Layer 7 of a small transformer language model trained on English Wikipedia (16 layers, counted from 0, width 96).
A neuron's activation on a vector x is SiLU(gate . x) times (in . x), where the dot is the dot product.

Input weights of the MLP neurons that the questions are about. A number n stands for n times 0.0026.
n58 gate: -14 176 60 205 -34 69 116 9 -13 67 66 -44 -59 -32 -80 105 92 -58 29 94 -49 50 67 74 -3 -89 8 45 37 63 195 -57 -91 28 -8 6 82 97 36 -16 -94 -20 159 53 -36 -27 79 -38 -48 13 79 -79 -25 -44 -48 17 -77 306 -42 -5 -31 -40 -96 -93 -6 183 38 136 67 107 -157 135 110 -50 253 74 49 0 59 -32 56 95 -128 69 -167 -11 22 -93 -174 -152 -193 103 -95 39 31 -72
n103 gate: 68 84 96 93 66 92 -101 -25 63 63 3 -36 204 -47 134 -7 83 22 110 29 -89 -13 -38 69 -126 141 117 -79 53 3 261 169 163 -56 121 -109 20 -151 -43 -42 -193 -110 -138 49 -253 -22 218 -3 -148 -51 -32 -10 -143 275 -104 134 0 171 -3 -146 -7 -10 -175 104 190 145 -57 -94 -252 -120 -13 -26 151 -56 27 -65 -76 62 92 73 142 -129 -123 72 -78 75 -23 75 -81 106 95 70 -10 -118 77 44
n134 gate: -134 -100 -166 -128 26 105 -80 99 -18 -60 123 -119 -157 -34 47 -3 -76 -90 -77 -138 114 19 -104 150 93 -18 -36 28 96 196 107 -5 -88 38 19 65 -72 65 125 252 51 -98 -100 78 8 -86 0 -10 8 10 117 -13 -144 -132 0 -44 8 63 77 -133 57 83 8 -25 128 -42 -29 40 38 56 -155 -10 36 10 115 -175 -14 -86 117 -51 140 24 -83 57 130 -59 -16 56 34 -170 70 -63 27 13 35 104
n199 gate: 52 224 -20 -39 -323 12 -72 -202 -104 31 45 22 -56 -94 -45 12 -120 -82 -18 -139 25 58 53 -192 18 0 -50 24 9 -137 31 -9 61 -80 -53 150 152 -25 -188 -91 12 16 -21 -66 -83 118 -116 -146 -138 27 -103 207 38 -12 -15 -93 19 36 -165 42 -74 65 0 -216 149 -80 -21 81 43 -164 -96 21 66 -194 53 103 48 -100 24 -29 -109 -24 -3 -115 -88 -17 -39 -46 -130 66 128 15 -28 -79 -286 -106
n221 gate: -15 3 -41 39 74 -40 164 90 30 16 55 -99 -269 -186 75 142 -84 -88 -88 18 -35 -114 -178 -58 24 57 56 -80 -16 190 63 67 -235 -25 -66 -228 58 22 -127 -143 71 -125 -238 16 -86 15 63 -15 -32 144 36 90 72 148 6 135 80 -39 -9 6 0 36 -158 60 248 -26 116 -33 -19 -88 -84 -42 -113 -49 72 -155 -81 -31 110 114 53 -88 -21 56 -12 -76 73 58 -130 -73 138 -103 -196 -18 -16 178
n243 gate: -161 213 81 308 -23 155 -92 285 188 221 -30 -12 130 -19 -12 126 -119 151 109 -8 -72 -61 -157 44 90 147 -178 -4 -8 -109 -4 220 97 53 141 220 36 -45 74 476 -36 70 -87 -78 147 235 25 253 78 87 -84 -143 36 -138 -129 12 -168 121 228 -144 66 -169 -88 50 50 51 -55 40 -250 161 -250 -63 199 -73 83 -88 -21 52 -4 -235 114 0 90 -39 -68 -166 -48 -40 -84 -5 182 -37 -176 -89 -21 0
n318 gate: -37 -39 133 113 -92 38 -88 -30 -53 65 -25 -27 -156 190 -30 -82 35 -170 -259 79 128 0 -89 -89 102 -194 -209 -154 229 -99 -35 243 112 -27 122 -96 71 48 -48 30 -72 -66 -257 7 -144 -46 -259 -43 -108 27 -57 -54 -73 120 115 118 -170 -156 42 -57 -111 -23 47 10 49 101 -20 -148 -38 112 254 67 -108 94 -111 64 47 -10 -56 58 115 -219 7 98 -88 -88 -37 146 -182 -257 24 0 -17 -99 -49 -40
n368 gate: 6 63 -69 -27 32 227 144 -83 -18 52 115 104 -92 -26 12 37 68 55 -76 21 92 -46 -115 91 -97 105 -109 -85 59 91 69 51 -18 0 147 51 46 6 28 -12 158 -65 -24 196 -95 -65 -250 59 53 -116 -120 60 -218 6 9 68 51 -136 -112 -45 176 89 115 -81 6 22 65 -132 117 -6 45 83 272 -115 -34 -27 141 170 -77 -39 -6 24 82 -147 12 -215 -85 154 -39 -120 -122 -167 163 -155 19 -138
n58 in: -75 -48 57 13 -32 -20 39 -14 47 -34 -44 -72 -104 -69 56 -4 -7 -66 43 -24 88 29 15 2 -19 118 -86 17 63 -76 194 35 -18 31 134 2 53 -4 97 -167 13 50 129 60 -4 125 -55 126 -34 43 167 76 -62 16 99 18 -143 28 -20 -31 -63 -30 117 -18 83 49 -32 81 11 -99 105 93 -84 -120 107 -75 -94 -31 -99 -101 60 -4 -11 -105 -55 74 108 -100 37 19 -120 47 -77 4 -38 -4
n103 in: 95 -42 36 31 -122 -55 -3 44 248 125 -168 130 -70 -100 25 -29 87 121 77 -215 96 -90 -97 -104 -8 -152 50 -83 135 55 6 86 -34 92 94 45 -46 -75 -49 -9 98 -23 59 53 81 -120 32 3 141 48 -11 -40 132 -133 64 -15 152 208 -103 17 15 14 -91 -97 57 61 -162 48 152 -26 -56 -126 -47 8 -132 91 161 72 -64 116 33 -40 81 36 -37 -55 172 -89 99 -134 109 20 82 -241 53 50
n134 in: -90 -15 22 94 -120 163 -87 -31 -58 -149 -62 63 204 109 99 -14 -32 133 41 -27 -77 114 85 -17 115 89 32 -273 130 74 -32 20 -20 -37 84 107 65 108 -6 -48 105 17 -106 -40 -128 -123 -87 41 -95 -30 78 142 3 74 -19 113 62 -115 3 -180 -106 -41 -14 -166 141 21 -69 67 3 22 -61 83 -67 -96 165 -39 51 -82 -69 -168 27 137 57 79 48 129 189 -96 -45 75 31 155 -77 -34 49 -82
n199 in: -83 -60 -26 -17 -10 -107 55 8 -171 -156 18 5 44 22 12 119 -82 -51 87 -22 -129 46 -17 -202 -93 151 -13 19 -46 -101 -67 -80 88 56 -75 116 -45 -38 145 -100 33 -21 -45 -22 0 56 -67 -99 -56 42 -130 5 -105 -46 37 -21 -10 24 -3 -140 -61 59 -15 -98 251 35 -15 2 -28 -15 -121 -67 49 -153 -142 197 13 -73 5 -88 -78 75 -10 32 -35 24 -70 236 -60 115 3 -102 -69 45 -49 -44
n221 in: 102 163 132 30 -3 -8 14 84 -113 17 124 17 -16 -301 3 -3 -20 79 -208 110 110 -31 -102 -28 232 52 -48 -51 28 47 74 19 -22 103 198 -52 0 -117 -56 -33 -177 -149 -19 -42 11 -5 28 92 5 -43 -126 16 -19 -58 16 189 -121 -53 -74 16 -53 -43 -30 -28 52 -58 -89 -47 160 -77 130 -27 -51 71 -40 -129 123 -25 16 59 -3 -36 -72 -48 -85 -50 138 50 11 17 100 -152 -20 61 225 -96
n243 in: -56 120 42 251 12 -44 -95 479 62 81 109 36 -23 -116 -47 197 -187 88 -73 -93 42 -97 -16 293 -43 -106 -53 54 221 -80 214 203 168 32 201 42 -84 -24 114 211 56 -167 35 -56 -73 156 33 282 -73 -232 -44 -83 -18 -72 -105 -53 -100 158 127 -251 81 62 8 12 91 199 -164 -111 -208 92 35 118 173 -34 111 -195 0 -104 -16 -174 39 242 8 189 -143 -107 12 -224 -123 -43 84 28 -207 60 -82 62
n318 in: -69 -68 89 -32 -38 -176 12 -16 82 -55 9 -18 249 20 -38 -121 -149 181 -41 -108 -47 73 184 87 84 6 -129 -128 18 -193 -6 -191 72 42 -49 -72 -129 -79 -49 33 -36 37 -50 36 -33 29 96 221 23 -180 0 -9 -51 6 -175 -49 63 -39 117 -96 -79 29 -149 49 12 51 20 -83 150 -75 -12 -53 -179 -74 -37 -6 124 -69 102 -25 64 170 15 -64 84 -9 -54 -36 -45 -144 223 186 156 -51 -147 -192
n368 in: -58 12 49 28 28 17 9 -56 210 131 -33 -41 0 64 70 58 56 285 22 -90 12 61 -22 -35 164 25 -71 -31 -230 -43 -118 46 104 116 12 60 23 78 120 6 116 185 -153 -68 -64 -87 -71 11 44 -34 57 79 -39 84 98 -91 -108 52 157 9 12 140 -120 124 90 113 -101 54 53 264 -79 51 80 -66 -97 -69 82 216 -34 18 76 -37 73 -108 -60 91 -175 132 -17 17 142 114 -59 -12 0 -61

Each question shows a token from some text and the vector x that enters the MLP there. A number n stands for n times 0.0043.

" reb": 62 -90 -121 -173 164 36 -100 -101 22 -32 70 -79 73 14 -158 -195 -106 -28 -119 -14 -132 36 96 38 5 -17 -67 -34 75 28 69 -60 -103 129 199 31 -235 -52 -252 104 120 -207 -92 -109 2 -23 55 25 170 20 22 -20 91 -126 103 19 -238 -1 192 52 -51 213 166 9 145 136 28 -81 23 148 -46 -62 -70 205 36 78 155 -109 -182 -171 -64 -33 -81 -91 -79 -76 200 269 253 136 -132 36 67 -20 22 88
Which two neurons fire most, strongest first? n318, n243

"9": 178 -191 -131 228 -221 184 150 -18 180 132 120 -15 8 0 -67 -154 -30 -106 -44 -40 -199 -41 -25 -94 4 20 -38 6 -103 104 -43 -75 62 -7 114 -143 -153 27 -196 8 -274 -243 36 -65 18 -19 -118 -33 89 15 -51 30 70 29 54 8 -127 125 -87 18 -79 -59 -8 -121 166 113 -27 -58 -226 61 61 -77 -82 -84 -56 1 106 -85 -14 -59 -154 -45 -32 -92 138 153 -141 -89 51 208 -97 -25 71 -44 -88 -105
Which two neurons fire most, strongest first? n199, n103

" time": 44 -55 -75 -16 76 254 160 -125 -13 -8 27 58 109 10 -36 -125 50 39 32 59 -92 11 -7 -70 62 -72 -258 25 -98 -213 45 -138 98 -77 122 -220 -95 -23 -76 -65 -3 -39 -74 -130 -33 -178 147 -60 173 -15 35 122 136 -25 252 -134 -63 124 -11 -105 -259 -37 156 16 -15 63 -55 -151 84 42 19 -13 87 82 -143 1 141 -110 -82 -46 -31 57 -2 -90 175 161 -131 21 15 155 100 -232 -10 -40 83 -180
Which neuron fires most, and how strongly? n243, at about 0.66

"anda": 87 -44 10 19 26 111 74 -80 -23 14 106 32 71 31 -15 -128 -125 -25 -47 52 -133 -51 -19 120 -145 -48 -127 -24 18 -63 -58 30 98 -79 130 -171 -35 142 17 85 68 116 106 -68 -124 -39 83 118 65 -201 59 49 182 57 151 -39 -86 146 47 -23 -79 -23 64 -67 33 112 202 -47 -54 127 109 69 -131 83 -54 -32 229 -109 -114 -15 18 27 -16 10 71 88 117 -8 57 224 206 -166 26 -68 -52 -50
Which two neurons fire most, strongest first? n318, n199

"ish": 12 -25 103 32 134 144 -64 -116 -51 53 150 -48 72 -7 -25 -186 -55 145 -50 201 -191 -74 -151 16 -171 -57 86 152 -70 -121 -61 -172 -39 -21 27 -135 -168 24 -51 48 -156 31 -40 -114 -161 -143 91 -179 64 -87 -34 161 39 -241 98 -66 -62 -9 131 -95 -59 134 118 -250 80 -118 36 20 -185 -44 29 75 -14 -37 -288 2 55 -43 -73 69 -37 211 91 -31 100 127 54 12 -44 212 20 -47 11 9 -126 -10
Which of these neurons fires most? n199

" esc": 28 -24 -112 -100 17 75 21 -71 67 93 111 -100 95 74 -101 -25 -12 8 -72 223 -126 -102 14 203 -91 -101 5 -2 -117 -139 -48 -64 -40 86 59 -112 -77 -81 -153 153 149 -306 57 -159 -62 -244 22 -217 -39 8 -23 61 97 -70 102 -27 -127 -58 50 191 19 27 266 -62 98 136 27 87 -145 33 -147 114 -29 149 -55 -109 170 -127 -259 -129 -32 -52 96 -243 -1 80 205 -49 41 118 -16 -157 138 84 61 66
Which neuron fires most, and how strongly? n318, at about 0.39

"\"": 146 -203 -18 174 87 166 28 98 -37 111 130 37 23 123 67 -50 -28 36 -14 -103 -58 -36 14 175 -89 67 -70 -10 105 104 -144 -50 -7 1 -15 -73 -201 55 -2 -24 -110 1 -3 29 2 -45 80 -146 52 -89 112 222 183 2 23 -67 -65 169 151 82 24 -67 50 -27 -47 3 58 3 36 -18 37 -3 -42 3 -157 89 206 -9 -136 -194 -174 131 -55 84 104 44 134 -79 12 193 160 -147 62 -40 83 -109
Which of these neurons fires most? n58

"oor": 119 -48 -92 25 83 62 -33 -215 3 133 53 -33 -143 40 -33 -32 -115 -47 -3 -14 -43 -29 65 53 -26 -45 42 99 -36 -67 -135 -24 49 -28 67 -115 -3 -42 -16 46 -37 140 21 -92 10 -97 94 -3 172 -104 -7 81 148 -61 280 30 -97 122 17 -41 -61 105 111 -48 251 105 169 -44 -116 -5 127 -108 49 75 -166 87 141 -19 -197 -41 83 174 -95 -41 0 266 129 -81 29 211 -159 -114 -131 62 52 4
Which of these neurons fires most? n318

"ana": 25 73 -12 -17 5 -18 167 -168 -6 48 166 128 124 16 -30 -152 -98 -13 -52 -13 -162 -71 -186 243 -193 -49 -26 17 -13 89 -86 -16 30 0 58 -208 9 107 -80 -2 89 -11 182 4 -105 19 51 -6 100 -168 2 -20 225 73 225 10 -33 114 -16 44 -74 -84 100 -196 -26 53 79 -168 10 106 55 -76 -235 83 -49 -63 214 -99 -39 -64 14 80 26 -92 18 77 125 -40 71 123 70 -253 33 -18 -96 3
Which of these neurons fires most? n199

" character": 125 -54 -83 181 22 138 -99 -273 3 92 181 29 67 109 -25 52 -122 -64 51 -112 -194 -44 25 283 -161 -75 -14 95 49 -246 19 -66 -42 13 16 -132 -106 -18 46 150 24 -68 -108 -34 90 -66 129 -25 -30 -65 78 44 97 133 104 -54 -81 129 -24 -10 -74 63 133 21 -49 140 194 -89 1 124 -68 -65 29 215 -27 35 234 -35 -240 -60 8 44 -60 -12 -6 147 51 82 126 159 52 -179 38 -66 48 -135
Which neuron fires most, and how strongly? n221, at about 0.23

" a": 1 9 -128 -19 88 12 11 -187 218 -13 -49 -116 -46 29 -14 14 1 83 -32 87 -6 -195 -77 -59 -52 27 -9 37 -45 -93 -21 37 51 20 9 -250 -44 20 -46 192 49 -114 -11 -205 14 -117 92 33 86 -78 55 -95 113 -54 -12 -33 -125 166 30 209 -42 111 105 -127 117 -25 -15 -34 87 -3 -111 -108 -181 81 -143 165 90 -28 -134 -82 9 121 -81 -63 20 25 110 -24 -87 238 -10 -27 147 -16 130 60
Which of these neurons fires most? n134

"ia": 149 24 -12 -83 -4 117 88 -123 -37 36 116 7 70 -7 -10 -175 -129 -21 17 107 -226 -135 -131 92 -156 143 -56 151 -77 -132 -13 -128 84 -198 106 -147 -74 -9 -18 80 70 138 -4 -160 -174 -24 125 -77 128 -189 79 70 169 -44 123 40 -178 94 -27 23 -67 -40 165 -53 32 4 89 -132 -2 69 39 16 -81 92 -173 92 174 46 -149 41 -140 156 -89 145 52 33 42 1 -35 162 153 -174 101 -23 -6 -96
Which neuron fires most, and how strongly? n58, at about 0.3